Layer 3 of a small transformer language model trained on English Wikipedia (13 layers, counted from 0, width 64). Numbers have three digits each and are written without spaces.
In attention head 1, each number of a token's query is one row of weights dot the token's vector x. The head spreads its attention over the tokens so far by the softmax of query dot key.

Query weights of the head. A number n stands for (n - 500) times 0.0015.
q0: 439489623491475447584395386826517455350504694630453448664690374323351552446515701310560541423518378422495582386488347572629364396639528730502515603498386349408340652362458743554483417693413437
q1: 412436540334672939689574573410551574660578467509380389691537298427468394352416471745396326581459530540722477759599477430507515728379321394533571415569502550423665482365598648606308402343277544
q2: 390498315270326385677331385339539553535274471538535493656512488447505539221659591726671489666567711424580523421560429331729425505432584499580410558376608418723566486110567671438359359319438519
q3: 421576464412498359603360452653599669318505535652438374342534493459429582512398547345684691582564404637655813428640599369484529483500602764463372573406465524681431627457571445280624395586792686
q4: 595654615523478543456434457606483508327274583448458608131690559511514544826467579348331879441591330623341584456658660516470414458582663503609542348474593461442236700609527353118809449609745378
q5: 640465399596442590496687521609475444587612308335522546438478577379479427499576522384423568055599461387320513523581485409440475438527440433687529469445541484457365464504479463594383507506261341
q6: 445340279551611605478443549336483550668579620523496490515287512524573344390542521709487293457406768334594322665437476486384509623543296478591556513585665513370483467550559541460515304401432461
q7: 400476345498601279495352301562678566178312637828589316263689532540405737653389638235609959789503515418277692213536573565545492377602707648508463731398432440441349573284521624243698711680754602
q8: 579555751392429507665703404664682581625439342307713695630320676729570508541595348613289743419260578581415472795882556504489476379396356211384450521476470499610621195557802257773410739422279186
q9: 636576526425476299394612356822645320414650417644443376604510446495355504707545598483554473642732564545437512268446339480341513448310654637654749384590610525365369583439485707269540529609683497
q10: 305434638474501384756735446642871537670562122316583462651582393596442545476531431729446498327110634531417375722718389416505596544577312091499734464377407721508661464618441486697216399390507506
q11: 210571383643575604464374481363443450424508693610325323254605417423363478631606594355603467558590428549596233457328343353431664705603655630682476441554526443328525590401367355125529248498552493
q12: 603432558474436300406460625724441722534440346537575651613431754191372650340653604519391973455415243772411633540606504282708316333439835174297630514211419608650556560480634615471430515369826458
q13: 306531742562652803554523556494292255430397375320349555526416312750458489604575588528467316407441443370563444503423365508324242696660244451600307412564361463599540496653483234465610593604274357
q14: 597593570434587457322414545752533444767280409561683278469526322305348349450480362517566518687782858649554501370454632649366538391629532611361242467704529723435216669274450684202653562713661534
q15: 471423668661776495683476420380320560664533532509717551769657537652613764598413646553539496343446466358338236600495455584557525462415296443548320525346278099432609149417496300626426350580322361
q16: 807217517627554267564838467620613480451571777651325313316623452406468444232542243596855730524617591541398567450319827269482526464168531536357845356536350200538435382174325398530567558592353685
q17: 607464520522570483501664527385405616363518503507411429288467607430576614392544626448414660590396483569454612192443550339371424369588725587649361569585437524360505450257589345509525475391634630
q18: 472540428267267616459623626376426600577457429419526510606590438170427584208666348543360556617435252603791533365535615369676549426466664564546484697484711611772464594645464561579213469568651397
q19: 347408679335664462895591562405592606566660428179576591457057671857168275369629129837522283237264471534301611677616384432558464703337494153652605582521686346353543168742739289667161665491205190
q20: 428769275334605304537511307545463420474383749523681739305426409473603679686433449384470393548628436580646381315415632400459553342573289465303521556498618607309346425338471278430425545588283288
q21: 447352548325839612497554663446469539654235357346662446492634569530470601685365688428526501579383312659325621551430465778482328569377460623515207672293335471730700514525680486580516487766643441
q22: 398668241560289392591448696474436444480431410320511388455317472518507481310612447461437244464485681567905524460539323482454382623726503388570619510351502659226414689561689421298669497582552498
q23: 319595580426482704392450369313454484511756535280507721413541674470447332575513435464566453613424601447460339589644518601470557541430702571675634734367622828813270579754441563741348517667403386
q24: 584444425653663588432512687673627632450760642405428730651547658488472427304453464731499458437432528530661424781381582398379506268743488495526434478623548509571564590657467540696316580718594441
q25: 503420425680423532631578199284626438467740487303662412703372485500449265603417604607521769432399540396497438482479406530304549417513534561380431506608529562565465444399287535206700625336569471
q26: 768777620509599577432635613248312474202624469503684568507747610148419538489568327547196767517673515545557658482653663864631595622516531476415454483723674439665401463375796364645391550504411516
q27: 345308714086472694427428541489703513635394583509716391637476466520401368205512322587446321494496596544470337728514553583357558588521579579214559593721509607546398578587384604477462676681600440
q28: 584537334265257539638401497436742564407485518692573609678468646651421327422419631399499747606639395491628840503668623310326531545595217402571701459607848438404484498643212560590456330584371540
q29: 420402252612354585367644424807626476377488546477377558674497806237607411384714479565429528676505629485425444394472529298408674494589573504112524479411456390493550487520671639327411253313348454
q30: 597463502429397517385538629407650377291509541608553585573411320420517616309668567364322203592198598384753620243384810603501398328303610463189500704389484781280505551497550373815507349415345624
q31: 420258772457517407485697486607500665699473327266649388643406413564929531459376555605248512815540575502633510530365499507630627511522398378253429612454555895353569336482422813899478672522561578

Each question shows a short text with each token's key, already scaled and adjusted for position as the last token sees it. A number n stands for (n - 500) times 0.0024.

Then comes the last token's vector x. A number n stands for (n - 500) times 0.0047.

0 " H": 618499360398407506459379559437683483449535437570459495716415489493436400463531458291419534330525
1 "ist": 424454445496510486435412484429576502595579417765391638698348577421464454406637404319463606485437
2 "or": 552418457566557546597553463554528545573557445724367614619360481563559387408527341284532548361425
3 "ical": 551465509518508513429527496409504527417570410708394442579385483495447374477478351446401578531450
4 " S": 440532655456384519595395644458601553453658510683372624791392513534474311496533535437495560465529
x: 266579598506518273612438650372315605463717441283521431606445512726666415497607559388578439502394420499577399635531411461593367397562260516406643328456360574645547437503379395752612609228246456
To which token does the last token give the most attention? 0 " H"

0 "er": 420506480547622526475525509497513516499523484744396589614426605589561312482590423410362573412493
1 "y": 548491485481486612539478570476560589469641572778410690649375510497468210482559406404454589432472
2 " and": 500576416405423602500371597387643386469610375803333557721381531473450290433564437532425671464418
3 " m": 402560652416342422628391664455654546329646460600421520736396387498400379532532527484532612415501
4 "ater": 569557418488559495556562473486517563595566426712407532591381536535485415474461371387440651368421
x: 503709531490717334801576516498390560480520268401612583554402525287512497540319530381374447489507748654278484357492578572507443548626284572531583552407258619536466214553412275339428359383398415
To which token does the last token give the most attention? 2 " and"

0 "an": 527427531514511598530453531498632575555585542785416647660313463353568293438531325405518555435458
1 " J": 518627501411490509471305543449642492393529459526342480652453391448422461644515558387450460451455
2 "ur": 512523472515553623532497499473463622535555561723488747535381569503501365374530452416403601495424
3 "ong": 578487428426538619493499440458566574513574480735366589620343585444446343459560475454382584451502
4 " K": 471471615513469505605397598470582566421577519622426563714407462408424426513544514423525531396517
x: 526511529605357467694479610141559580475704376470570383575293557677527521626474599729387419516284666373511217506615620425540406560412528351520528403421392592549590464549357482575569528213431606
Which token does the last token look at most, and with what share of its attention? 1 " J", with about 80%

0 "ad": 457477509535514538530437535488657505666564463858388643698327493423630407419505411369511615457520
1 "\"": 486556514409439539448330558331623385454621287688363575646403490490530368403576489371435495368470
2 ".": 571540423410382754469304574285680537550576378831354673750479423469592386450474402446582515374514
3 " The": 501465525472489459563496522502653541480575349571465532626508456424504358649461443387563498424494
4 " s": 455487633418351436665385739442762519346634472711336603794357484509449251502568492461561614406471
x: 331691580558603537540193715391197534321619461262517387369617513790663441600564579358548528421499379497468512571477428466664311439531287504431532455332201573574514343441523498650648545351466517
To which token does the last token give the most attention? 1 "\""

0 ".": 478443405536506688425367462343660503584555442777443661718444435398553385512552446417597591421526
1 " It": 408503411433495504460418517480624562563568435744528589712460492362442436614414456389491564417506
2 " was": 563583421398372660485285691352621510468619490824388619703442471457559344423460443572580545504632
3 " f": 417590550391337439571292683370722365490658480638401463793396510446529369527558532472565558408445
4 "ound": 477572514439449542565321498364580409480538515718353607612457630384566465405651493405611503336440
x: 540428493507477764735426333444420458547712524394543379472429409496577870433373752492360338389352277566366383414400487670604429528459532480437491337623458504431429649502542277394580636347207625
To which token does the last token give the most attention? 2 " was"

0 "les": 469472521545512534504508524447544516539535473692441697583391448637583374455589428422325567491546
1 " L": 570593478442464463489441552527587497513547376423383350660374444637532458467426557435368586443534
2 ".": 592586428405361735483307553275658497584586449821436675739466450391605388483513426453540587401488
3 " H": 410496608356473447523398557485707506497518436586423471770415494522447418480521471315422522368545
4 "ard": 568549422546556513562591509515532594463519509670447615583314467511491386493586404358412607393436
x: 457547393474754447704531373646506670609643285588644430246414451758465602680493643572238488608544645631323394264524497461389380259485452432610437407489349540332434422621629484432595485418517489
To which token does the last token give the most attention? 0 "les"

0 "ing": 412470495566562505397458527355615466476586467858327597695350621471546375436601435463416597367478
1 " s": 536530409366361586578315707365749473364645491714353620784371476524445255495567504460549608416465
2 "chool": 442490410448419586477319473370629430587537475719332557670479509539614482406569420311473626432459
3 " year": 589392449446436526575414600343699494524561412863351582771430459497606441529519375458508655395515
4 ",": 382459519358363543531328623336679385423571423782410562666535502418457333456489402507461610414486
x: 273537495505613627459556625418367664397629525421739610593610593488491655460319297528280449398391149440458489392677516451663404529328560665566446704313514381708452310520512279459315418526623502
To which token does the last token give the most attention? 3 " year"

0 "e": 480550494512531449469378580375626437509566488796448710563372662470501398480590495466349566471422
1 " in": 583465373493435615423348547304712285553606435784351687764433579395575297497633532479526597456382
2 " August": 468553480537476565551377622442572459429608420559380530624403473529564308421443444428591398394368
3 " 201": 461408543423505542538341649465665407531590429513413727585469526422479552481531632579503543398328
4 "8": 414472597473379600504367564310574588453687430694540604744488513393525331455546491383477671295367
x: 326495311561538645661598499373493492477451402384685468454484652545499391430429644372511524436552299552568581314548556249673282262509480613247654623311516414618393411578513356413232494342134434
Which two tokens does the last token look at most, in order? 1 " in", 4 "8"

0 ":": 512451434531450503388317613442519362564572480597428741609471682366405526413563508538780540467294
1 " h": 570594379363328517527320646409759403416609432593384472803384482461459352500529443372574562365507
2 "t": 533534470503477463560472579541643497626545498644432719563402610515484352451544445405538528470475
3 "t": 503537473493499461566497567551636513629545495644431728557408610525482349456547454399533523470473
4 "p": 530519541482502498591558507556594474550675498556461657659376534496440311489500542318567512400414
x: 576921463361538609461240498581492666685489325406668396380565561461457525766384644568531313427441349587478368325591289546336413357551513492479474579505322556392377445334430455391544531192437441
Which token does the last token look at most, and with what share of its attention? 3 "t", with about 40%

0 " as": 489482406513501549406422645400578388482538464797394596750429597515421398546441509551430681531476
1 " G": 526587573397440513435364620473558442488604421576278510655352498469417373375468481470521515502449
2 "er": 538395458510585583466520532505520508512517495757390625651436616571552328488574419406378592438487
3 "man": 629362507481559557552560487567461560570542500791403683581445580528450353498577479411363541521477
4 ",": 429478504375392548506352606363658378452562436777412603670530505419434339461481423517450630454485
x: 231533486481611569467553657459468673441631521381684640602597581504476664494298317530308449395388134429499437349638484466644435496317633671596487672321604378660440284560468320492292364549668504
Which token does the last token look at most, and with what share of its attention? 0 " as", with about 70%

0 ",": 589463399557467609424358512323635329468551423772460585644533495399430369431507375494461605401419
1 "7": 499551442410455545480346497457567415500518435703580602619491537383373559358585398468565530210319
2 "8": 445561516387413549493336498429576438481530434694612605606503497355379528375587394446563549194290
3 "1": 337542597460374520490358543307572496502661449657620643592495448329502379473632549402463706318326
4 " |": 364501565475366585512336685339567505582614437713488724830450323526438399532552405490397564265351
x: 529717359370364354651496597306529703512495383459631657483538480463469678507555637451301567458441455558480545308757722424828619459469595280407621665358430470398502402500591438688471480315433313
Which two tokens does the last token look at most, in order? 0 ",", 4 " |"

0 "un": 501558503507521435588523566537577500547541483600417564600390543633557414425577639435535607517431
1 "e": 465512496511547471495385608392629451512565494777437702565374649478505388487574505483369556481408
2 ".": 579547410418378712459315532303662509583585423812408673736458442398587372499538442446581583415536
3 "\"": 471445542447482447472366451381609311551574277580457544613449494435524434524587531367468516410465
4 " An": 426439666560452461646510546448626544463582509676432400708454419536578361561500519346513460465540
x: 650513302510415468570479624410539415616594505424558517477743452733408582682410598473488417617398558394493352901647490414439649693584471423384446687577504542785695347419613439509412573407195647
To which token does the last token give the most attention? 2 "."

0 " The": 508466471457485543574399508441638425499593451627363476629489473487571397659464443392581533456456
1 " m": 596549486325322529585349635425653535337657481610421539718394406486388380538546535483551608427505
2 "ill": 512497401430438572545359461430652434575574387714359597687367578470598345440653413299458621413504
3 " was": 456624500394315604563297682362624492421604506804347551655450419468570345457492420580579549475615
4 " loc": 470461649415348427575343665455706517507583348687517593749467496469527341415422502341580575384425
x: 504389431533652642728296626451516421807375681502414457558542668501801442572481741358445460389332280519477492482425511469488546498452525357554442769406578429333445378435749319567708714569437548
To which token does the last token give the most attention? 3 " was"

0 "ers": 525553476561503544351458535352611456498576419759466676680403592557560306423538387402406590417450
1 " |": 591474480516559664386445600342540545575578472705443725775448296514459392569547372536426533335402
2 " M": 510603601414408435576407545476545545457618457520440516677451399525415500496518563436481592475491
3 "t": 520536475513508475553513562519627535632541494682444784578428613523476341443555449393494547483453
4 " S": 423507673495391517608399629439579566447644519650385631770413487550460332482539541428467529465501
x: 262519586499488318650467606355326634506750448259526443628420513751693437479615530460586440489390503476604451600545434442622402456551300417394613288475380587648560429444340427751582585228245464
Which two tokens does the last token look at most, in order? 4 " S", 2 " M"

0 "i": 452490427515579531585515530544541485630568574795498549615473601427479411508435463448392563505471
1 " R": 601624496333439536555356568446575480479570473575471515736450472548528390443475519431427486460409
2 "o": 465473507506545480542570611549583561488603495716447531697388542495474304473473411457397581464407
3 "ad": 520523453523507529516475541501627544680583460862407674684323497441612409402519443397475644479493
4 " was": 392509554417311538586315720387627491470628508819376620700457426469583340453486454569559574532601
x: 386441558308561633603660605441630483246690576472520726477689429553663485649491633574438627610452178405447475476495555552521570747399428484442434772361458262469567329676657318730477415471389402
Which token does the last token look at most, and with what share of its attention? 4 " was", with about 70%

0 "ar": 474469498529567540638521478558585574547573515769381533625367431501543330482531430298478583366514
1 "ate": 405529489543455448517461504463516401566587389612448528545475480660510450386505537329381580498445
2 " j": 414555505358399548556274608386698441424587447638379480740415465421473360572467547346478535424445
3 "un": 537431470515574474571561544547583520529553478645411583582377567595563393435598621445542631485459
4 "i": 554527509438491594547544559523530545561586521793530589633458623432479376441448402467418534479452
x: 435549391560652586593396448428391609468535758530268481621558554573533476566568674608313529454441825424441396147732347476434540394538504612526602811346337497529464515712545276411294575393558486
Which token does the last token look at most, and with what share of its attention? 0 "ar", with about 30%

0 " The": 508466471457485543574399508441638425499593451627363476629489473487571397659464443392581533456456
1 " bu": 497546480376391610430379614471621548362624453632445504662479493437510270471359430493588491457483
2 "ild": 538407549529513449556486508482535602500567467763400531585367526367503398538536389387416656366441
3 "ing": 624501419495555537438426557413625493444578459812289574684344616476534362459604462436462610360504
4 " c": 476478611450319406651351657380666475337623516623379572703432509482461374524522493398529498478537
x: 405462493436590548312485671349327545387355398407721360441472603716551482710616542615523457335337079585502659504610561534557406631608391611629571481491346471489819396473464502405547585418441372
To which token does the last token give the most attention? 3 "ing"

0 "e": 480550494512531449469378580375626437509566488796448710563372662470501398480590495466349566471422
1 " I": 612486496448362508615415496478570524573591488659479549551471436430481376528534535443543699519472
2 "B": 488597507461462484364461532426632599439583360516498447654415509394479385508560402443565622359378
3 " c": 463496572403305454627332649367656454344627504593397572695427505485460391522532502395514505485532
4 "ur": 438473492452444617522475503465452608529571537723507733519384572505506358349526446418412611496443
x: 391375522478499443555616494674612466381503566527594479476550467467547459664472704421226267316657558564718549499620461325501579283375559558685500468415586536428568187613614482346682584183584192
Which two tokens does the last token look at most, in order? 4 "ur", 0 "e"

0 "n": 459478588503614489548514543516594588467542530705310611574399433526504337500549473411492501386455
1 "ey": 532513491562486556456469578429601534514554421805445707627397481529599241408592329412396525443473
2 " R": 430656593359457514559366573448575482499564445574456530753435473578525404427481536419389476490411
3 "o": 531442488522571507526582597554563572496587465711447549694385567488484310463490382446391560467410
4 "ost": 574534524505479585460503562519493464469617507670377538700290481589543294402523446481427596461487
x: 527617563462662316791545479490614344658757362608298661458309391583505616640399697471489302480419477586323482287416437524519392355349359583549315574519514351585536555734455446700562420310459364
To which token does the last token give the most attention? 1 "ey"

0 "vent": 426613475521520431516493427479586526514491305545412536503463663414492453475552429389492524506468
1 "ual": 498476481490523554502512488405558504528574408676409461492442504457605404509537430427368547362369
2 "ly": 620500471518428571592448573422630586448557501811345531570359467517566342405525391405451568432546
3 " ex": 489499636399375565550263644331590467323643531701404588754384488384381416529540457620582507591476
4 "p": 535522537476511504590569488554591486556674500543464608645392531509444337503482555320556508412434
x: 593946460400571606410231493558476671656490315451685403402558559451476498762397634557547306444454407612445316335549317510303440367589500499486500613508313556409359463327434438384537513190469439
To which token does the last token give the most attention? 2 "ly"

0 "i": 452490427515579531585515530544541485630568574795498549615473601427479411508435463448392563505471
1 ",": 580554383494437595451348532326644336467552422773454585648534495401430367433504378496461605404423
2 " M": 532601593405401441591404550478562549472620468538443526685451419519417506482508565419504597447486
3 "el": 617515494529517513536536536592549525553550409759349601670317463553558353422519474381401610506578
4 "i": 576540501444515589540563538551539543580580533779517601631454620451472401437439420448433527519463
x: 414544379562630573584392446462383618515551715536253440622579561575536460612583657608349496463428834442452398163695322470403540422515483638518646764347317501488446501760542278377284550409553498
To which token does the last token give the most attention? 3 "el"

0 "out": 617459416529531535370425555417585462470581432760423497664430584378508401375543438519470626333403
1 " ": 554469443391429524470364683428660502483577480786441698602361514335423370568474554571568686415547
2 "$": 493455481455363511548355584481600459354533474555412626592438399287427327574607417546737560230438
3 "1": 441518528462447501497369508455607458511503451620492643595562450323413565464622499495583528301312
4 "3": 415457542517421504492405494393590554491546460618531532572558425320482488473566498460567578390329
x: 501492356762510542533529457375535484382478435413446538398534743430316429447328384483615669570548189678530387425439520276570449252494472505404687423358541473450564282394426177285471450472336487
To which token does the last token give the most attention? 4 "3"

0 " W": 682453458403483515470408568414630467495622424596441458708337435518552382523541512460406661398431
1 "is": 521427451571518555472430507420622479578552521806380687682347525467546365522562438419482603460364
2 "c": 538465432567499423535565505504540427574592439583415671616410558535484405495607389374373561472486
3 "on": 570475495553540560498524451500481553497518530679351612621400466535514246534607385395369558405506
4 "s": 458528453460553535451534516521589532552536530662376690562429584586455349503485451436378576484506
x: 326688484614545508293396654808315499407646348468552536569607429440485384627551623468432274468470571462349348492667450619627527500722526479490514519451473481498299136531476399397467559175589386
To which token does the last token give the most attention? 0 " W"

0 " 18": 473506500516498570505404477438622480456547457643484625549547420449514382446555536391499507207318
1 "1": 462530503487487530522413464401657437412560462528523658510555517451494410435560563340564443176260
2 "0": 486487459422491543489470516368644570509651467688559621693477548403514376464582512413533610345496
3 ",": 497559417387434602521375555315653430445588415768458620623516602387498306461540436470464582385497
4 " in": 415547518362367526510331598320735342558606413762378730737452592388582290484651542455513588419389
x: 417468572335456694367459392528405631362582482376402488369454646370472648518407698268503278425440209454320535424558299392840464436577503491731534496410478582511651372478590365729431563509400683
Which two tokens does the last token look at most, in order? 3 ",", 4 " in"

0 " S": 521433383398480614502366581408599580429645535627422652743413522518439326474532534403517532450520
1 "ing": 483407460556585527389477555360614486501580459810335639699353643483566407421591480446396577425504
2 "ap": 497517484426480553440409482418561494562566586786518671654336497487452329433624493357379623513434
3 "ur": 464534473479502647520496489455458633545564546729495739542391564523514361352527445410408590495428
4 ")": 399443532465424444432377617450591478459585403728525614703435422457414288498491462408444641469485
x: 379420358449579504608595679452343434538291430541373591636504652448358565726581456566302385536372141467607601578535458532598485228395577539445578618449346559694307308622844482593448414594606509
Which token does the last token look at most, and with what share of its attention? 1 "ing", with about 50%

0 "\n": 559487454551537501358458604437462432738707383515430620925421548412538466460425562537609604650514
1 "\n": 543542434519535512368433610447466430731714383513428620925424548413538466460425562537609604650514
2 "==": 524664492397359544500321655315600321588621307647454625807443560361597525368449409450565499601471
3 " B": 410471578453456454493365650507638514446612396563332437785355493500508367446520515434508586434479
4 "us": 557513504494506501542499557452552499537565475759516723704375632522474403444490461421528629574355
x: 368569582450411447478442329443420450654536503463316513531673789608369457689548721504368263318632749533480425477618426520625280445795680475314540622348409476471542459629527422218516530330645466
Which two tokens does the last token look at most, in order? 3 " B", 4 "us"

0 "u": 479464472521592579590542508561529593468565572594490560521388503528517241518419453419383556475520
1 "le": 475437556527443503612471583510514408530564549667426685570392505606533313442575389451399567484440
2 "\n": 510615412453492575386375659451420463640782421505475647839433556399494409433471573565612614578551
3 "-": 586667543402459698466394677525557352660669555592261572870482598576547522468417720562583447605556
4 " W": 345381624504484488541401602490667482519622406580426468728320471531551396487536532479438616417446
x: 521544496391667608484489512466464374580614202526496504519407628712393476468529449754545410579487576403630345790587532256523487374479419455662423546397369490365535245762589448792512335311361463
To which token does the last token give the most attention? 3 "-"

0 " p": 562527397386360570540279683343680381388636532662350539733391494467418392509540534448619522464462
1 "ur": 548528461516544618538457503473490628508547558725496705509392543497506343369517435408441607464443
2 "ch": 518455482490467547493448491557538416518556493602384451568403560459560319490524334381469493385551
3 "ased": 539484421464452536467338658417541436441564488725473660588390673446533437354436318468503581431503
4 " other": 521515560488371535624456493448544493482625597767442497621395443322487399504505390445544638405466
x: 513710349528606403603755408259452393388535402585388405395521306429575613518485693467342654473496312466258559311338516325201611276400441498717513603495382353494571288667291482543502393407447453
To which token does the last token give the most attention? 1 "ur"

0 "ad": 457477509535514538530437535488657505666564463858388643698327493423630407419505411369511615457520
1 "i": 462457445477569579582502541526548516594597556810496577636445605420489392463439425431433528489465
2 "um": 505460456469482544541536554538609547565565511687517641574364484541575365423528479392434579524526
3 ",": 427558447385397558507343575337662350459557426778426577659535510412436358438497390504462597424449
4 " A": 373510645481400429659457539429621539559625491717389588790408423607513366523594572334416530428510
x: 347567396315537390397435473418508642556614355454482551553601470607530423578500581445349373374425429345632425818533431399591519532555295184595498403643588475592736332582523360561523587341114374
To which token does the last token give the most attention? 3 ","

0 "ry": 453496551477502575591494498494516693407557554735433594541451335635448267504534333420429546389543
1 " when": 566499407498438640411334571238673360451625403794420590715490505436474344528544403632437555510420
2 " he": 557429401448351522549372646464702463480592425730496574692378478460461290568489446501618634396531
3 " p": 449467637426364436654317740382720416373640493692334570773377489469422361504543533447618519442428
4 "ur": 446472492468428613558479512453471629509560541742498727523401547499513339363525432383427601451422
x: 436325505483530414579588504616620491358528555535607456480553493461538500690450719415228284305651544585658566538615508332495598280351549529688506481419564536416587159581581468318645584178572183
To which token does the last token give the most attention? 4 "ur"

0 "\n": 559487454551537501358458604437462432738707383515430620925421548412538466460425562537609604650514
1 "|": 465397354563490498284428748481652301731499442586294671912427557584478564491566527582516505557572
2 " |": 597539460470543613398445652394598417723564480680387678978448431559475507554475447565460559478385
3 " |": 512607488455498627407426656398601429716579476687388674969445422546484502553484440569457555476384
4 " The": 447467579525437479638472584440672465507614427665371506665471430439609382656473430426509514535488
x: 437502469304388382380534496469237481512573353478579622431611522570415324644409543482506431542560422252511175770536440455348815571367449444581497694479525282494582330653355621642358573416243545
To which token does the last token give the most attention? 4 " The"

0 "on": 427523565492569502507532440525473565497514552649383622599412453527502245533603386408377551409492
1 "es": 541536450550485522446465517393601487474561551750472765576382578499453321488540436454405627509460
2 " |": 578566476504491666405412623349545521578580482714435730780451300504455399573559374549428550327390
3 " F": 385587580461434471507383569438533427518622446534434368644361474576491423508508532510446556435463
4 "a": 546497477530553487567604517561553590431572492675517526607454541486471330522464453399480559512423
x: 400475263512654444352460483473276547405509519476287386645587656634423467839547705637592501428577722530515548694644447458466508291547428656541610671469349569613390359645689356314414500425647435
To which token does the last token give the most attention? 0 "on"

0 "ing": 412470495566562505397458527355615466476586467858327597695350621471546375436601435463416597367478
1 "ton": 493539509406469575555397587401618476602597482855433689750356512456641297389601410384353617481406
2 " |": 580563478491483672430398631340557505592589475712437723791455316491474415571565385536442551331395
3 " L": 380537546440478453507418572535613498530567370465357365720349432615540441468440553426375591429552
4 "ost": 561581534499468605482513565492511492484620505719371563722294507546553297406513417495427579447475
x: 515631555413636405840493471510593378663772410567319623479278351574513603624409731436484310468403515555292443301390432523575491315384347603534335547527465341589517521701459416715577413288501370
To which token does the last token give the most attention? 1 "ton"

0 "ial": 396506534492544482554556473477523547470549442764383492560408422550528432490522355429431595308451
1 "s": 540478466538561488470546517511597532556546532655381701561437571570447349499472466446397561469518
2 " v": 430612514379378473461311644415669439379625530546468601702409452522405388526538626495502600493546
3 "al": 568579447500470479559543524603573501553548500735385459536332436485604370459527408374417656433619
4 "u": 502516494471459588555593494544527604458560545646538571510395513511526248479414424384378592456504
x: 461533366513685383458483590608456567603695640663755441601593568732454483687523574601351453416474790480568468294542327458525545305574445755586588569351325505525457207657433384641386575324630483
Which two tokens does the last token look at most, in order? 3 "al", 0 "ial"

0 " \"": 517481437533363584558346582345609165607563431565434397709541521420665484667417376495606651583471
1 "G": 531523537380435522432349586481537519507599487560265529635354518478318465357520520521594466571494
2 "er": 544416455499583597461516515501517510514516505756382602636432606580550329487581434419371575447495
3 "man": 625357512472555560555551491566463552573540501794401684574446570527451366507582492430356535533488
4 " S": 449489664492414511600386633461583559424628504640364628747401490534443309509563547440475544460500
x: 270516577518508267627407626365304595451736428221511455602430563748670462467600551469608440514418490499614412598560427447585367426507293432385594290451353593685549426499331452730606613254265487
To which token does the last token give the most attention? 0 " \""

0 " m": 619449394361333599557335623405660538320660489597434515696400383482390370526538530475544603419528
1 "ade": 585516484510421559509293573325570505409620495822463677612421627365499333428513474433427596394440
2 " his": 512511467466410559516391595413689370412584430670445525681480393475590390545487371471610638443452
3 " first": 479530523438362522571330585409629362435572441603401431675445380474613384540530398455509620353415
4 " t": 455465576464349411661346662430618513373583469661366633629450513459401351436542468473586578498522
x: 427393641510616555619401818399298686086394449361458463390405535558666448709528563586439368422552438485561592536345461364557356680495531519669525482412227365329536376580391537600414608521524379
To which token does the last token give the most attention? 1 "ade"

0 " |": 539429493515608640372471579321559564561576468718446719758425306497472383552544376522424529336402
1 " L": 577595479445466461475441559543587515501545400417384345663360427605522463483415556449384583442551
2 "ost": 556385514482533588494536560497506484485607524680386538705306509547552337412476408503452554474493
3 " |": 485585484497450661427407629360538548555582458702431708754452293514469380565558388515418555288393
4 " 20": 479486559477406592527412587534599554514528423716418644713485341391543502483474475526481563332369
x: 450555477539459341707456385439464328313557581439661588469477604508329288476408314417694682530329380547474415342496481332524468192439336369675578324477433268336529279590566248402461316580340405
Which two tokens does the last token look at most, in order? 4 " 20", 0 " |"

0 " |": 539429493515608640372471579321559564561576468718446719758425306497472383552544376522424529336402
1 "\n": 575581437507491572359394617438433482626750393509461692795447447376499376472484538524613595577552
2 "\n": 522550429490534506421444603466514380772674378489407592938465578402596540457380555505661568725514
3 "==": 387610546412364499543347667343616325601610315631445605820459571364608559367420406453589481640474
4 "F": 455452593472469432478384653446603492546650442594414445740385551480509452451501550546530570491508
x: 363566537488573690721447617622544493414403163551423463591264534495519386657490612724657366462373450653550377642457469430496576537398570405518403587277449709401676555494500304706436445467339427
To which token does the last token give the most attention? 3 "=="

0 "ic": 412503510539513477537530497534483432620611449714436429635303582547462431442450372440401665436400
1 "le": 464430566533460495614477568506503393553564536668422670582400510600545318445575372435395565467416
2 " in": 574551397430405589458350558316708300563606437785352679759436581404576302497638533481520602456382
3 " The": 440557592482412522631446604417718407504649410656348512697469443458652346618470452407518518467418
4 " New": 365312707588356415620403598458590403548646460623472698606457413468475362340511515359406561619394
x: 623469392454491501634869520411438647694668467160346623693605466570414525574622408538447262573406588613377496487445413372519352699424543343782511601385492465469546162299452615565419530359500475
Which two tokens does the last token look at most, in order? 3 " The", 2 " in"

0 " play": 541543449437497585402405625401607474394548299661432565710474483506608441401418391537502521456385
1 "ed": 439470474571608507430492585418594434557564415735398725660379632523601424381501427447450569415429
2 " in": 552533401431408584466336580301726290553606416779348707792445574413577297487626516468550612461355
3 " his": 489515497459400528542398628431704395398594428671442539688469383443590391542483370484604634436452
4 " 5": 520517488535450453581357622465637356549537463644347631717536435414541466450616468576608566374320
x: 403518457650643631795503541448563374259625436329516605261454644550204483567475338448643682376243399505527490480590640340472470497387558413552544305498538447420468432574601254362538564704348436
Which token does the last token look at most, and with what share of its attention? 0 " play", with about 40%